Layer 4 of a small transformer language model trained on English Wikipedia (13 layers, counted from 0, width 128).
Take only the direct path to the model's output, skipping the later layers: a vector added to the residual stream pushes a token's score in proportion to its dot product with that token's output vector.

Output vectors of the tokens that the questions are about. A number n stands for (n - 500) times 0.0024.
"around ": 644 407 452 567 561 401 723 305 356 555 391 335 565 710 442 481 330 682 278 700 432 373 338 504 338 285 448 643 274 496 477 651 531 637 601 540 560 682 438 478 575 519 633 665 306 630 543 291 539 354 329 565 638 569 538 551 556 413 508 600 625 666 494 435 571 619 502 482 364 638 406 147 565 544 567 674 632 451 485 516 471 423 607 471 545 475 529 462 631 586 310 331 457 466 231 515 492 678 541 378 557 606 585 266 449 735 443 572 635 561 625 384 630 232 522 515 570 538 306 294 568 433 619 681 481 333 620 320
"(\"": 553 409 541 506 374 814 474 530 586 419 607 592 441 584 410 283 531 743 701 278 372 448 524 349 356 158 518 514 288 592 311 556 563 534 475 231 398 470 159 596 386 444 582 414 169 433 537 286 537 551 623 463 595 618 582 439 267 408 526 510 549 642 514 622 359 559 643 237 318 666 279 505 563 647 887 665 671 557 455 378 529 700 464 596 557 387 447 622 605 564 406 451 393 391 346 445 471 449 642 480 630 502 667 554 363 810 628 659 625 483 216 291 441 659 651 627 417 768 358 397 702 571 636 661 324 648 545 348
"- ": 450 597 659 426 260 703 431 337 587 320 365 722 447 460 367 601 578 443 530 499 265 406 506 498 546 192 607 628 396 683 525 788 530 709 344 466 554 220 573 593 484 384 535 499 412 593 351 488 573 617 423 463 690 533 450 236 360 625 369 527 415 581 495 694 540 640 618 155 439 799 533 481 335 441 390 494 528 403 299 525 422 323 382 565 426 329 506 704 489 680 600 490 258 555 553 502 385 549 703 503 582 757 420 534 557 610 736 502 660 514 501 482 520 563 592 626 708 492 484 441 346 358 441 566 436 562 389 462
"soci": 581 418 386 743 471 521 514 518 349 463 667 590 568 633 714 411 521 521 387 456 416 201 448 469 348 309 405 307 611 403 570 515 482 476 655 434 407 639 348 449 580 673 693 534 390 457 457 266 479 413 364 546 447 564 354 522 515 560 446 549 680 642 510 324 521 522 589 456 389 490 293 267 518 645 636 627 458 574 487 405 324 263 620 591 427 604 525 483 610 505 404 425 518 665 578 582 373 668 548 454 517 385 614 460 307 446 477 675 432 605 448 570 524 575 460 227 323 580 535 455 511 650 718 663 596 769 571 573
"language ": 552 455 603 680 358 422 314 311 507 527 515 573 507 789 579 432 536 724 594 539 515 215 394 411 495 402 437 309 444 515 477 326 533 327 635 349 258 538 292 591 538 442 835 570 372 445 229 377 495 232 384 710 602 485 530 397 440 565 331 479 644 669 509 397 424 780 593 228 292 540 395 167 653 667 863 699 578 665 569 520 507 680 388 318 390 748 501 616 619 681 575 644 479 673 413 570 303 575 547 454 577 486 507 588 417 658 328 628 441 686 196 520 412 279 421 224 511 499 494 458 502 645 648 434 443 669 783 580
"now ": 655 405 391 538 667 543 541 583 302 436 452 345 179 475 490 473 368 315 232 494 418 374 493 535 353 618 515 468 516 461 831 293 432 535 576 368 367 366 724 331 514 512 318 282 394 589 761 620 779 457 394 331 243 296 417 587 364 532 555 451 672 536 495 455 699 453 471 360 668 795 398 378 884 498 869 571 742 464 456 567 590 464 481 482 515 661 527 374 558 816 264 494 719 395 511 602 528 594 592 388 510 439 567 830 463 559 358 706 594 594 628 453 429 389 457 515 322 456 281 349 560 596 491 502 546 605 468 494
"level": 584 349 519 594 514 696 662 606 499 274 855 554 534 578 527 481 449 719 363 368 605 711 26 368 449 451 175 554 489 203 519 567 479 253 380 234 493 432 575 647 705 580 741 294 428 538 529 570 692 163 827 387 542 367 536 601 427 644 658 387 385 603 556 498 528 509 494 520 295 431 280 341 578 401 726 649 559 775 673 296 325 558 481 467 288 871 562 241 635 452 376 293 560 649 416 928 396 747 535 417 832 698 420 370 463 449 396 577 446 442 410 326 461 331 604 353 366 426 626 504 613 365 690 530 854 344 563 291
"women ": 517 444 423 682 364 456 420 587 513 561 697 524 587 424 669 540 447 426 485 372 589 287 244 332 496 326 385 420 455 687 365 518 522 388 848 545 312 675 250 521 795 737 922 376 438 507 307 233 555 360 296 522 297 261 523 561 699 409 335 623 794 765 512 379 468 313 549 350 234 375 419 350 582 816 457 678 624 378 441 598 434 142 367 517 234 499 519 600 560 534 351 503 414 689 320 707 568 592 569 488 411 740 615 541 416 654 392 490 344 630 380 556 660 646 540 455 339 783 290 378 727 713 601 576 684 656 601 437
"s": 398 593 471 488 683 639 461 521 687 524 384 407 448 669 363 675 479 406 437 528 613 568 592 513 524 622 460 414 664 470 643 513 716 225 369 507 499 611 621 462 411 501 495 611 488 387 492 556 444 377 505 562 423 596 529 586 576 466 597 397 426 641 465 348 358 576 483 331 570 388 440 423 417 348 473 460 517 224 462 628 632 452 641 613 505 364 662 632 611 396 556 552 436 552 468 630 660 407 267 558 701 469 631 516 322 382 520 575 363 431 406 582 406 645 599 550 477 462 594 647 272 320 333 607 320 415 411 604
"a ": 400 527 484 534 604 262 654 354 519 478 356 389 367 354 357 558 580 703 515 557 527 500 480 677 386 743 673 275 638 674 455 508 442 369 653 613 280 636 752 423 278 483 496 541 480 410 762 599 478 575 394 549 588 552 563 582 614 540 538 435 519 425 454 272 272 700 522 563 630 594 521 415 443 386 413 432 359 455 374 571 589 624 728 499 810 424 603 661 567 351 564 476 379 418 292 534 617 564 532 599 209 608 549 385 448 307 444 455 373 368 735 645 519 530 634 532 541 442 424 528 408 533 379 340 428 579 485 308
"– ": 448 584 641 576 346 362 423 331 485 368 716 606 327 456 343 629 620 435 612 438 692 572 386 522 505 327 549 435 380 545 384 759 592 631 466 501 653 408 545 587 494 384 566 505 501 532 194 623 477 567 657 443 559 636 458 226 469 494 370 447 515 747 495 692 426 433 564 270 290 725 509 609 656 403 488 570 677 429 240 560 559 547 483 720 376 270 450 585 535 391 408 243 378 439 513 517 436 583 750 480 437 707 470 438 605 686 582 649 607 317 355 285 343 620 501 665 630 711 307 453 467 434 475 593 381 672 544 313
"burg": 669 560 649 388 472 689 560 484 526 730 495 518 629 345 561 603 500 539 431 391 443 396 413 396 445 378 340 386 325 440 676 666 526 444 241 512 463 324 249 499 524 582 567 484 308 477 530 498 537 433 847 544 314 491 370 618 282 438 507 723 430 556 522 308 394 446 536 690 545 614 409 243 438 593 477 474 517 669 521 539 424 483 399 568 431 539 286 395 570 393 630 438 725 475 741 599 464 429 750 497 299 476 595 783 245 506 288 623 433 873 687 494 369 621 643 651 270 509 458 406 438 477 602 469 765 458 552 476
"to": 588 545 490 439 516 752 459 648 704 746 611 502 367 410 626 426 482 659 373 533 397 411 470 646 513 303 469 601 465 592 589 383 589 659 396 392 357 519 564 557 414 451 769 476 562 472 575 398 398 374 304 477 670 630 404 359 577 458 637 583 429 503 504 342 712 521 589 555 527 524 458 316 479 501 489 627 457 323 641 620 482 567 597 554 396 584 596 633 483 501 537 591 357 406 600 577 354 709 493 537 495 527 514 565 331 470 318 540 381 571 339 403 495 356 427 491 460 605 577 388 426 402 591 191 504 486 417 321
"also ": 629 251 652 496 406 500 691 526 345 445 538 331 350 500 480 673 490 266 492 322 361 500 620 698 385 579 604 496 714 661 489 410 540 471 426 377 413 575 596 459 629 550 290 321 703 389 642 409 542 636 426 312 457 304 475 357 404 663 552 458 639 554 498 556 692 544 482 423 703 635 380 334 684 426 794 602 676 447 546 494 463 289 578 486 587 399 562 408 718 621 403 399 536 469 419 601 577 477 420 310 622 455 523 657 546 693 549 591 599 643 617 321 435 476 585 392 450 445 412 383 419 676 491 306 280 692 376 262
"assist": 501 321 478 774 569 284 493 682 540 677 739 386 523 541 578 491 670 526 486 491 409 596 437 295 600 362 564 367 490 372 654 629 588 610 350 414 364 367 488 546 639 491 511 234 515 413 596 480 712 461 469 305 514 451 94 572 135 464 483 545 703 730 520 538 646 684 652 564 322 423 472 386 622 360 349 523 691 561 433 625 711 467 415 361 736 557 496 589 507 708 443 552 633 549 368 555 768 547 569 427 466 327 479 567 451 434 565 585 218 427 337 297 352 492 446 449 528 507 412 324 494 653 427 578 614 521 539 414

Output weights of attention head 2. The head adds the sum of these rows, row i times number i of z. A number n stands for (n - 500) times 0.0028.
o0: 190 488 569 575 327 534 521 360 383 336 506 484 482 762 562 525 545 457 623 421 514 346 488 453 477 495 395 578 488 553 560 522 572 513 394 607 364 587 608 483 517 480 662 535 399 364 571 465 572 405 432 469 726 572 502 454 400 514 708 496 500 525 465 670 575 499 417 319 536 543 517 309 397 488 492 524 826 528 628 612 653 427 373 534 340 223 700 616 543 486 515 434 640 494 435 570 523 318 448 544 378 385 642 526 538 395 567 571 688 443 515 330 547 601 472 662 384 629 520 375 323 540 397 472 621 430 464 524
o1: 591 389 394 413 509 763 518 399 512 571 783 782 518 458 694 484 462 622 488 456 622 468 424 811 424 506 505 562 326 469 522 498 418 523 573 656 408 452 440 581 397 364 482 445 395 563 493 448 581 359 420 517 512 522 567 504 440 464 462 364 379 496 424 474 456 378 366 335 458 540 499 545 536 436 422 557 662 553 603 420 476 541 608 538 473 526 753 406 851 468 367 395 504 445 452 577 442 512 684 288 573 553 428 371 434 541 531 533 509 592 484 393 346 782 472 438 510 543 572 437 424 391 558 396 622 455 535 446
o2: 461 556 515 504 606 489 466 483 507 484 429 433 531 545 740 618 532 461 481 385 293 518 371 594 444 517 345 711 527 489 467 530 444 442 419 517 371 643 388 671 440 547 641 258 679 557 440 492 589 630 496 349 514 304 529 521 527 361 541 466 446 479 503 741 731 408 519 648 397 508 425 492 501 480 521 425 490 347 569 655 583 596 632 654 615 471 612 481 380 423 633 586 353 492 515 526 386 592 178 387 395 340 407 558 388 707 550 397 523 441 410 542 308 535 575 561 496 476 499 605 592 518 488 495 461 500 541 513
o3: 316 350 537 514 566 631 602 561 441 540 415 381 447 523 407 667 565 542 399 468 583 543 437 608 481 502 349 612 520 499 486 424 232 759 527 581 458 388 637 406 492 589 606 696 400 577 471 471 386 566 467 716 539 487 553 515 404 420 552 538 558 445 465 550 488 592 466 543 344 625 326 411 564 629 773 408 473 454 519 423 498 553 654 385 292 549 436 543 542 659 504 399 355 507 766 465 490 378 536 420 555 436 569 329 426 619 417 365 568 588 406 506 336 264 447 492 650 531 528 628 498 571 371 407 546 569 494 466
o4: 634 663 463 458 467 579 356 481 563 502 324 520 398 463 539 528 535 368 467 531 481 453 639 397 600 604 537 504 655 404 444 406 403 452 398 314 631 557 474 548 510 408 515 531 624 642 520 491 513 461 581 607 654 177 493 599 422 350 373 270 582 503 461 463 597 477 498 370 457 591 662 546 589 472 473 487 427 632 578 380 612 770 442 501 386 401 392 457 577 442 459 533 710 413 588 543 483 547 365 347 500 662 652 466 555 530 544 700 467 526 603 449 577 449 414 424 241 562 421 571 347 666 483 417 425 509 612 514
o5: 647 277 612 460 422 571 554 492 543 419 451 628 321 422 671 566 223 343 343 539 367 434 579 332 425 473 352 564 469 439 468 385 519 473 449 541 627 718 810 545 385 552 444 277 454 459 505 405 500 638 289 462 570 481 612 501 572 508 532 316 422 480 693 539 568 375 529 608 618 466 582 408 677 423 544 522 453 432 611 568 451 476 597 513 435 415 565 452 558 501 620 573 388 374 416 358 456 457 511 498 600 399 636 566 522 644 556 574 751 615 518 515 635 555 722 426 495 565 435 420 585 495 282 502 578 593 279 541
o6: 591 453 659 407 433 533 390 579 456 432 616 365 517 650 362 449 502 442 665 398 531 304 341 518 469 399 498 341 643 474 484 386 627 565 576 553 512 457 554 588 506 441 542 623 521 453 606 629 409 543 341 564 250 505 405 644 547 554 449 480 495 530 276 548 466 361 468 489 502 572 440 487 504 446 685 542 660 566 508 484 557 525 574 529 544 468 603 397 591 485 390 620 518 424 483 551 410 382 579 372 528 546 468 583 447 638 194 496 518 551 554 567 499 651 433 567 425 204 447 720 341 660 490 458 599 683 438 533
o7: 626 554 550 342 435 524 572 416 449 436 662 572 501 257 423 587 478 396 511 460 417 353 545 528 494 724 661 580 554 420 336 547 391 422 435 375 513 228 263 447 497 576 508 456 447 589 523 515 443 534 463 437 545 349 513 444 579 538 697 448 459 625 608 743 580 547 389 415 340 556 829 465 569 399 464 546 384 419 691 329 551 410 635 516 634 645 408 576 511 645 526 670 386 631 583 524 590 484 286 408 501 522 343 527 641 475 449 502 565 348 523 552 480 530 421 503 605 607 521 701 456 544 243 372 599 481 357 584
o8: 552 603 534 454 512 584 570 296 574 515 238 544 376 584 542 528 465 633 442 717 498 315 662 600 410 406 458 503 429 526 445 475 317 743 485 613 315 580 488 379 418 253 352 502 509 451 370 439 453 313 490 545 600 640 426 419 613 533 568 490 415 355 428 635 510 566 480 413 524 536 505 619 537 511 442 392 550 526 333 578 644 478 517 671 568 311 193 571 336 552 667 263 584 520 597 451 571 538 445 494 579 572 541 458 434 519 416 513 487 535 317 653 540 701 848 583 472 550 495 506 349 611 539 533 541 546 567 510
o9: 487 499 484 443 391 571 519 510 514 474 403 399 573 334 418 398 651 438 601 505 345 615 484 434 642 435 719 615 471 456 678 395 622 569 302 377 479 231 601 365 661 589 398 512 518 384 573 569 339 384 540 512 347 537 452 582 521 755 582 495 549 503 729 690 611 511 503 384 547 410 637 484 488 441 600 352 601 643 493 593 575 690 485 443 357 503 431 616 412 513 499 523 515 362 543 604 368 520 685 463 575 495 508 347 193 539 499 480 369 726 483 478 546 474 601 513 548 603 517 270 368 349 412 628 575 477 501 358
o10: 681 489 443 431 431 556 585 488 568 524 342 504 425 512 552 531 353 592 587 695 532 708 640 563 520 235 524 513 479 415 431 358 437 342 535 476 627 394 668 535 456 546 366 442 664 488 508 468 403 387 723 455 548 788 440 632 568 549 589 273 557 601 386 554 571 398 596 547 386 475 481 618 470 436 327 562 554 532 342 431 633 401 649 496 404 440 328 522 699 532 355 459 669 501 499 475 519 515 475 400 489 374 480 606 562 495 360 609 575 454 427 460 235 401 537 512 380 499 563 392 400 562 583 479 581 464 626 559
o11: 552 248 536 606 536 512 378 564 590 250 545 448 502 450 729 504 657 527 494 317 355 582 448 503 571 373 385 483 495 560 472 512 371 558 545 508 345 450 579 548 532 491 299 495 618 572 414 373 533 519 500 424 546 603 316 352 427 604 547 388 566 551 450 363 435 638 584 604 529 415 456 545 461 432 373 439 511 607 656 618 391 510 550 491 635 346 505 377 670 603 675 520 423 418 361 515 387 608 468 534 398 465 656 321 500 496 412 643 695 434 478 562 408 590 600 615 482 593 511 671 627 646 293 588 346 740 436 386
o12: 400 475 528 405 484 748 601 592 437 245 445 690 425 593 501 455 462 416 531 585 643 412 545 428 603 508 359 667 532 478 505 490 439 411 636 467 516 472 479 463 477 494 464 509 597 690 545 519 616 325 652 525 344 519 523 259 412 454 341 530 408 616 496 565 364 390 481 495 613 332 584 489 425 521 720 425 572 646 690 339 544 375 476 637 304 437 422 416 651 348 327 454 452 466 375 498 637 596 550 424 500 363 528 535 359 321 447 629 547 581 461 540 487 503 580 445 581 358 576 622 612 552 490 693 666 473 527 549
o13: 198 430 443 588 520 570 265 385 452 530 707 511 480 485 575 521 388 663 480 503 339 544 507 427 210 496 571 610 620 265 606 499 566 546 588 606 394 464 454 604 366 575 452 521 406 498 481 657 474 453 538 543 501 684 528 403 424 799 621 405 503 432 497 596 459 470 335 564 580 401 485 595 569 421 615 266 556 338 607 665 613 522 468 624 731 423 588 522 678 587 670 522 503 532 585 542 560 570 462 365 393 536 696 369 479 514 442 404 455 305 436 507 528 479 380 448 351 428 472 544 532 501 417 383 460 510 444 605
o14: 513 568 541 389 614 577 507 408 606 580 477 265 558 493 438 467 547 411 588 470 623 446 674 414 474 503 287 710 555 387 589 406 387 517 538 423 534 680 450 476 510 469 692 553 454 457 640 424 526 411 497 648 295 462 473 576 592 424 527 469 322 511 363 273 349 515 389 616 606 557 659 480 331 468 593 522 573 413 426 592 552 737 571 567 440 367 542 472 426 580 589 574 555 617 563 474 488 470 546 576 459 484 477 586 457 359 591 476 403 645 436 176 510 519 504 422 485 460 403 668 607 441 553 617 460 465 458 422
o15: 464 464 536 588 595 498 388 367 757 403 357 704 582 431 436 534 549 640 550 469 412 554 622 562 352 476 369 481 482 412 516 615 444 436 468 385 355 595 381 476 514 582 679 720 539 717 440 339 327 439 467 553 562 466 491 623 565 366 590 563 592 367 433 572 315 399 401 625 560 614 663 246 347 544 652 540 264 542 641 428 435 441 471 507 371 534 298 517 551 498 629 518 545 498 444 566 612 566 404 522 421 491 372 610 388 637 343 407 492 359 521 606 486 567 440 379 486 636 469 657 592 580 292 571 552 466 456 806
o16: 408 444 400 476 560 449 478 315 424 455 543 462 385 531 601 591 374 514 600 645 325 602 399 402 378 596 522 259 414 545 377 540 666 457 411 694 425 461 465 401 258 586 689 487 358 531 525 555 506 335 509 491 542 632 364 553 439 547 550 412 380 539 450 445 671 419 596 567 349 538 662 636 474 561 569 499 388 519 598 325 524 651 445 444 432 552 716 446 552 652 379 615 770 541 460 395 434 559 541 332 629 337 569 499 653 452 537 653 330 499 498 552 634 385 554 468 471 694 588 536 658 318 360 587 612 387 530 532
o17: 582 534 436 596 446 556 369 418 767 469 565 397 411 401 600 398 533 498 362 432 648 593 421 415 318 270 486 763 431 342 375 453 499 460 607 489 642 586 456 335 467 606 697 591 336 500 671 479 373 677 462 556 496 573 702 467 509 548 596 468 485 464 400 557 406 565 524 386 543 611 428 579 527 539 416 391 701 434 296 533 448 365 478 581 565 348 411 527 659 490 446 456 419 661 502 428 512 728 551 717 630 607 512 314 456 699 581 336 342 365 533 325 634 558 664 402 353 383 539 611 500 499 448 451 523 564 578 404
o18: 548 355 380 399 428 538 542 363 638 742 460 628 455 254 431 538 618 487 468 589 574 349 470 327 522 415 594 544 562 457 530 548 440 422 358 509 338 584 511 398 502 550 577 370 500 404 453 460 402 493 534 498 621 530 574 484 551 577 215 680 528 396 196 544 469 480 404 537 610 588 478 693 416 569 348 472 548 521 606 731 502 500 455 568 574 663 450 499 535 590 599 579 394 413 425 438 476 609 459 444 542 519 574 566 391 499 533 612 533 500 383 411 604 685 451 443 593 742 554 568 227 603 562 376 431 406 575 507
o19: 474 572 414 586 459 524 453 515 650 480 578 476 314 718 444 395 574 550 247 487 327 473 576 463 674 387 519 536 407 588 694 489 398 707 505 545 686 563 557 315 490 525 659 557 684 388 648 561 503 198 378 371 573 411 472 508 586 328 667 573 497 661 149 529 326 406 334 354 655 731 449 628 607 323 462 459 419 529 315 428 523 377 553 471 499 501 669 549 649 426 556 488 450 632 527 483 739 634 639 487 377 619 417 593 413 477 588 615 400 505 462 434 588 247 396 465 423 596 493 481 363 437 369 518 657 466 555 504
o20: 579 416 403 647 524 674 438 581 462 385 431 522 441 309 503 303 300 479 491 451 628 466 703 585 679 336 501 626 410 336 470 410 403 456 517 494 550 534 556 508 574 506 204 384 494 601 519 530 550 431 614 626 548 467 906 409 462 409 586 381 448 474 974 538 577 415 770 485 443 804 301 583 447 514 596 550 536 559 475 697 575 564 467 374 312 534 582 521 250 276 601 382 447 476 543 588 171 550 618 544 600 591 497 593 585 558 552 475 623 407 264 239 652 431 488 376 542 347 495 394 543 472 444 480 566 360 585 642
o21: 615 422 421 459 502 475 699 429 358 512 482 407 456 566 586 574 740 602 560 431 620 558 600 672 541 472 524 818 484 471 383 588 481 617 583 326 568 550 363 536 581 420 435 508 596 597 708 490 527 514 352 426 348 567 311 594 544 615 355 574 710 508 380 440 609 488 315 481 364 373 510 453 510 576 462 564 519 570 564 521 424 385 436 297 450 480 457 542 512 616 545 557 510 421 412 439 488 384 424 537 603 585 419 486 585 439 594 469 437 321 565 404 742 447 459 490 403 575 511 418 539 468 410 428 483 453 613 290
o22: 470 514 466 749 372 388 574 470 349 645 362 743 409 467 267 571 673 667 588 624 567 565 570 402 490 139 508 553 471 379 493 383 745 466 482 628 479 562 529 406 336 525 667 437 522 485 565 542 408 576 650 513 454 522 340 456 325 616 368 506 385 294 762 609 264 552 635 478 672 555 522 417 431 565 602 487 577 494 532 557 385 627 594 280 663 557 495 335 595 429 426 653 500 401 284 530 349 464 612 446 502 638 481 751 388 519 251 669 588 494 373 512 495 493 588 414 608 513 469 664 263 495 486 352 557 541 600 312
o23: 584 480 438 582 729 434 609 531 557 434 514 618 648 354 437 476 412 519 456 436 444 505 591 419 365 599 527 547 334 434 488 464 495 495 586 456 571 488 670 404 561 533 419 410 663 532 425 525 502 377 381 532 331 504 525 488 638 540 230 407 473 432 505 375 710 469 670 574 659 651 428 411 414 628 523 356 439 439 690 538 541 426 447 604 415 464 534 370 559 490 413 573 402 473 458 653 370 539 444 581 767 425 405 465 477 609 484 342 476 661 622 454 483 517 589 607 409 499 533 292 632 435 448 624 512 374 598 480
o24: 630 322 770 628 485 595 399 347 526 417 500 537 511 450 420 393 515 483 422 583 608 478 635 507 576 597 596 555 617 463 444 563 473 503 586 382 633 400 515 626 568 342 454 534 524 364 644 716 509 568 585 511 609 389 581 541 361 558 474 566 424 662 408 567 419 426 414 565 678 441 412 604 487 343 429 388 597 279 422 432 608 405 479 461 408 417 454 259 523 319 323 635 662 429 464 571 577 464 426 527 619 433 606 349 610 661 551 553 581 364 457 373 363 551 486 562 643 406 614 367 468 400 511 693 529 439 505 387
o25: 448 635 499 407 314 328 434 463 373 512 461 482 507 641 519 370 442 627 442 450 526 386 559 613 401 685 578 628 615 299 524 448 648 467 401 404 529 428 526 372 509 534 507 401 470 706 535 511 382 608 513 325 450 400 525 578 437 433 473 533 555 496 547 260 416 654 541 568 386 510 530 515 609 682 518 452 437 267 428 588 673 604 298 650 396 360 576 534 610 621 410 549 619 387 592 409 463 585 434 461 459 509 384 709 451 563 648 565 237 664 534 577 466 486 526 565 500 745 422 558 565 586 533 554 354 579 347 448
o26: 562 531 531 395 625 521 494 589 478 276 646 387 501 483 526 589 536 670 685 387 461 573 420 665 553 530 552 651 332 387 329 640 651 438 461 633 395 387 369 474 526 470 416 441 522 598 494 278 553 410 631 460 434 429 504 549 318 638 417 532 357 503 434 550 681 459 638 294 502 433 719 520 411 572 444 608 450 525 600 418 504 503 536 365 655 509 593 581 587 491 556 349 535 398 447 423 564 706 440 489 536 710 444 554 514 300 593 433 725 507 483 442 258 480 508 543 451 500 690 371 567 442 508 352 536 486 438 343
o27: 641 325 380 580 528 605 388 420 555 489 402 512 296 544 459 403 447 580 609 475 334 548 593 671 474 650 341 495 404 768 619 392 594 352 623 579 322 377 535 609 593 606 400 449 446 610 421 450 531 576 589 510 587 490 527 519 541 704 602 641 381 451 250 207 509 703 467 372 469 670 657 519 501 601 679 570 545 589 584 429 644 504 330 690 414 332 408 466 688 470 502 391 481 583 601 330 346 415 431 369 566 619 533 587 608 602 498 381 552 442 458 519 463 566 493 486 659 427 632 327 449 590 550 368 263 329 370 417
o28: 583 430 552 405 533 550 393 395 704 468 469 629 525 398 456 416 560 541 339 487 560 503 417 633 644 547 579 880 455 515 491 300 507 476 619 393 576 619 575 405 564 626 584 579 513 452 492 335 517 486 286 500 521 624 419 355 506 530 480 383 442 419 721 399 419 507 452 500 639 634 483 520 438 396 568 601 566 542 681 574 594 421 330 391 484 513 611 372 477 444 534 586 576 515 386 571 527 502 346 444 465 329 343 536 515 451 431 630 560 405 443 460 355 432 446 495 358 561 585 584 590 345 343 755 575 514 477 611
o29: 495 603 510 388 347 514 619 308 346 474 703 622 605 483 380 287 392 461 497 416 294 412 593 600 469 631 487 574 433 518 368 403 556 482 523 592 447 531 513 622 337 606 650 531 671 436 709 565 498 539 601 390 395 469 521 464 447 660 666 596 563 516 426 549 539 550 384 514 442 413 605 337 462 326 415 633 605 612 405 533 247 430 566 574 452 479 474 506 388 469 646 547 447 589 553 462 587 586 322 366 307 559 503 746 471 636 571 465 421 544 220 623 477 400 344 463 549 629 533 682 289 698 643 315 538 530 401 578
o30: 513 417 547 479 462 556 533 429 498 642 606 463 519 576 441 442 398 416 554 648 535 561 535 537 639 613 728 421 373 498 585 462 362 493 494 522 307 295 458 527 290 468 486 572 590 661 444 588 619 400 678 539 523 462 577 530 509 467 587 547 607 297 743 452 414 418 938 562 520 434 501 629 500 575 409 495 367 599 474 323 531 375 465 502 678 408 422 561 485 390 514 539 363 564 316 536 309 710 484 461 705 673 549 565 470 414 380 506 664 301 540 458 408 359 423 581 446 425 487 410 423 524 369 515 519 452 404 515
o31: 617 355 524 541 450 345 557 562 453 630 581 567 541 646 736 779 767 491 565 486 487 340 615 366 461 596 418 508 520 391 532 496 537 437 584 643 389 552 343 451 357 627 617 647 629 365 534 329 499 491 544 308 284 321 600 374 625 332 606 415 277 806 944 496 303 282 376 543 462 406 422 524 490 342 367 349 579 484 689 645 213 418 517 432 591 657 445 356 444 617 506 695 573 576 437 261 472 540 530 387 439 481 418 433 508 399 546 456 469 664 656 558 395 691 386 569 574 679 477 559 550 410 510 393 564 392 562 488

Each question shows a token from some text and the vector z that the head gathered there. A number n stands for (n - 500) times 0.007.

"on ": 576 540 523 474 458 523 572 530 437 422 513 481 466 506 531 570 583 461 591 505 285 514 572 420 468 443 484 553 523 435 430 401
Which three tokens does it push up most, strongest first? "a ", "language ", "s"

"sp": 582 576 496 495 460 544 571 463 498 445 525 509 467 485 451 534 596 508 546 588 376 495 489 473 468 463 502 527 483 518 427 410
Which two tokens does it push up most, strongest first? "soci", "around "

"able ": 614 613 540 493 473 557 550 450 522 510 547 478 435 532 523 509 565 493 540 575 419 509 492 486 492 481 461 524 488 525 403 476
Which of these tokens does it push up most? "to"

"very ": 564 542 483 560 438 521 546 392 422 451 574 463 445 557 479 534 573 537 510 679 383 579 411 472 411 460 468 558 465 520 421 389
Which of these tokens does it push up most? "around "

"ing ": 543 565 442 440 475 462 530 439 617 494 454 498 468 499 540 499 498 441 575 542 393 501 529 484 483 456 483 463 441 471 514 501
Which two tokens does it push up most, strongest first? "a ", "burg"

"appear": 509 695 433 528 284 452 606 548 423 509 447 455 511 392 452 546 560 528 499 586 313 439 207 471 520 439 411 511 619 569 439 528
Pushed down most: "(\""

"signed ": 575 510 514 470 430 496 653 469 448 533 522 456 442 476 573 432 565 504 578 493 353 568 447 489 532 455 495 554 446 449 361 463
Which of these tokens does it push up most? "assist"

", ": 515 609 409 538 404 543 550 335 339 494 454 561 435 463 467 542 526 459 454 610 370 561 409 540 412 509 553 565 434 551 430 485
Which of these tokens does it push up most? "women "

"the ": 559 651 417 472 480 476 635 573 526 381 580 507 439 545 475 475 542 472 549 534 389 518 521 442 493 442 543 600 492 604 416 405
Which of these tokens does it push up most? "also "

".": 428 466 545 512 517 395 426 318 531 562 629 463 561 518 525 306 451 458 155 472 729 448 210 573 596 368 494 687 293 403 654 225
Which of these tokens does it push up most? "level"

"its ": 563 539 503 443 433 539 536 488 447 513 556 447 488 617 560 467 585 510 589 589 432 534 492 482 511 473 503 559 520 501 441 429
Which of these tokens does it push up most? "s"

"201": 569 572 480 515 465 490 603 507 494 457 528 480 510 563 514 481 574 531 552 540 384 534 484 458 535 482 484 538 512 512 408 436
Which two tokens does it push up most, strongest first? "s", "soci"

"7": 604 561 456 440 569 374 582 539 384 380 482 482 614 569 574 544 519 371 371 431 351 581 426 406 497 467 566 559 496 376 444 340
Pushed down most: "to"

"dr": 519 600 419 524 476 426 541 537 534 568 435 440 537 473 445 484 593 451 560 583 419 429 486 503 531 454 503 478 483 500 516 555
Which of these tokens does it push up most? "burg"

"to ": 578 559 510 486 428 471 605 438 446 463 538 460 428 494 558 485 566 536 570 511 340 537 466 479 560 470 495 549 473 447 387 469
Pushed down most: "- "

"inn": 576 644 444 509 537 473 551 521 572 430 578 492 452 597 462 467 549 503 522 513 473 500 458 476 539 501 504 514 516 529 431 431
Which of these tokens does it push up most? "– "

"Player ": 602 626 506 516 468 405 574 408 574 347 525 517 523 596 527 497 567 484 548 566 358 512 470 497 604 438 509 592 491 538 424 396
Which of these tokens does it push up most? "s"

"ensive ": 571 495 474 520 492 644 608 522 456 471 532 437 443 468 483 522 636 441 535 545 278 506 556 389 482 448 482 559 476 461 400 463
Pushed down most: "level"

"t": 482 611 478 325 566 488 536 402 530 505 419 475 657 435 592 480 566 468 687 602 472 545 567 502 480 648 530 412 440 587 639 479
Which of these tokens does it push up most? "burg"

"y ": 645 728 506 429 596 574 685 523 580 476 552 532 452 429 437 477 556 455 593 466 416 496 595 359 476 564 568 636 453 501 436 452
Which two tokens does it push up most, strongest first? "(\"", "also "

"On ": 525 549 498 485 518 555 585 499 441 397 529 559 491 460 447 451 518 414 576 575 369 549 519 530 545 441 486 631 516 555 400 421
Pushed down most: "burg"

"ack": 449 509 380 465 572 512 538 519 540 481 447 612 578 437 500 447 655 498 497 450 530 562 605 510 470 568 646 494 536 481 452 545
Pushed down most: "s"

"a ": 543 564 458 505 524 470 606 445 492 469 543 506 536 568 515 433 526 452 523 535 409 553 484 529 547 511 401 558 468 564 388 455
Which three tokens does it push up most, strongest first? "now ", "also ", "soci"

"er ": 540 604 507 525 567 562 636 504 468 394 448 606 594 504 525 487 535 395 524 607 408 539 466 516 478 449 531 581 498 575 403 454
Which of these tokens does it push up most? "also "

"aug": 495 560 439 541 523 409 474 393 486 519 602 500 612 521 523 552 560 549 455 625 490 593 473 514 497 485 512 509 591 574 421 427
Which two tokens does it push up most, strongest first? "level", "around "

"son ": 596 661 359 457 493 534 711 631 455 453 577 531 477 423 478 449 527 451 499 624 337 587 648 399 460 380 591 667 520 624 394 481
Pushed down most: "s"

"L": 569 521 466 437 503 503 524 497 676 497 440 592 474 520 492 460 390 475 632 518 436 510 564 450 489 424 433 500 466 486 486 394
Which of these tokens does it push up most? "- "

"Bur": 558 606 474 470 487 462 562 436 455 377 484 507 448 491 562 505 591 542 527 518 432 498 461 468 470 474 558 503 467 472 440 473
Which three tokens does it push up most, strongest first? "women ", "soci", "around "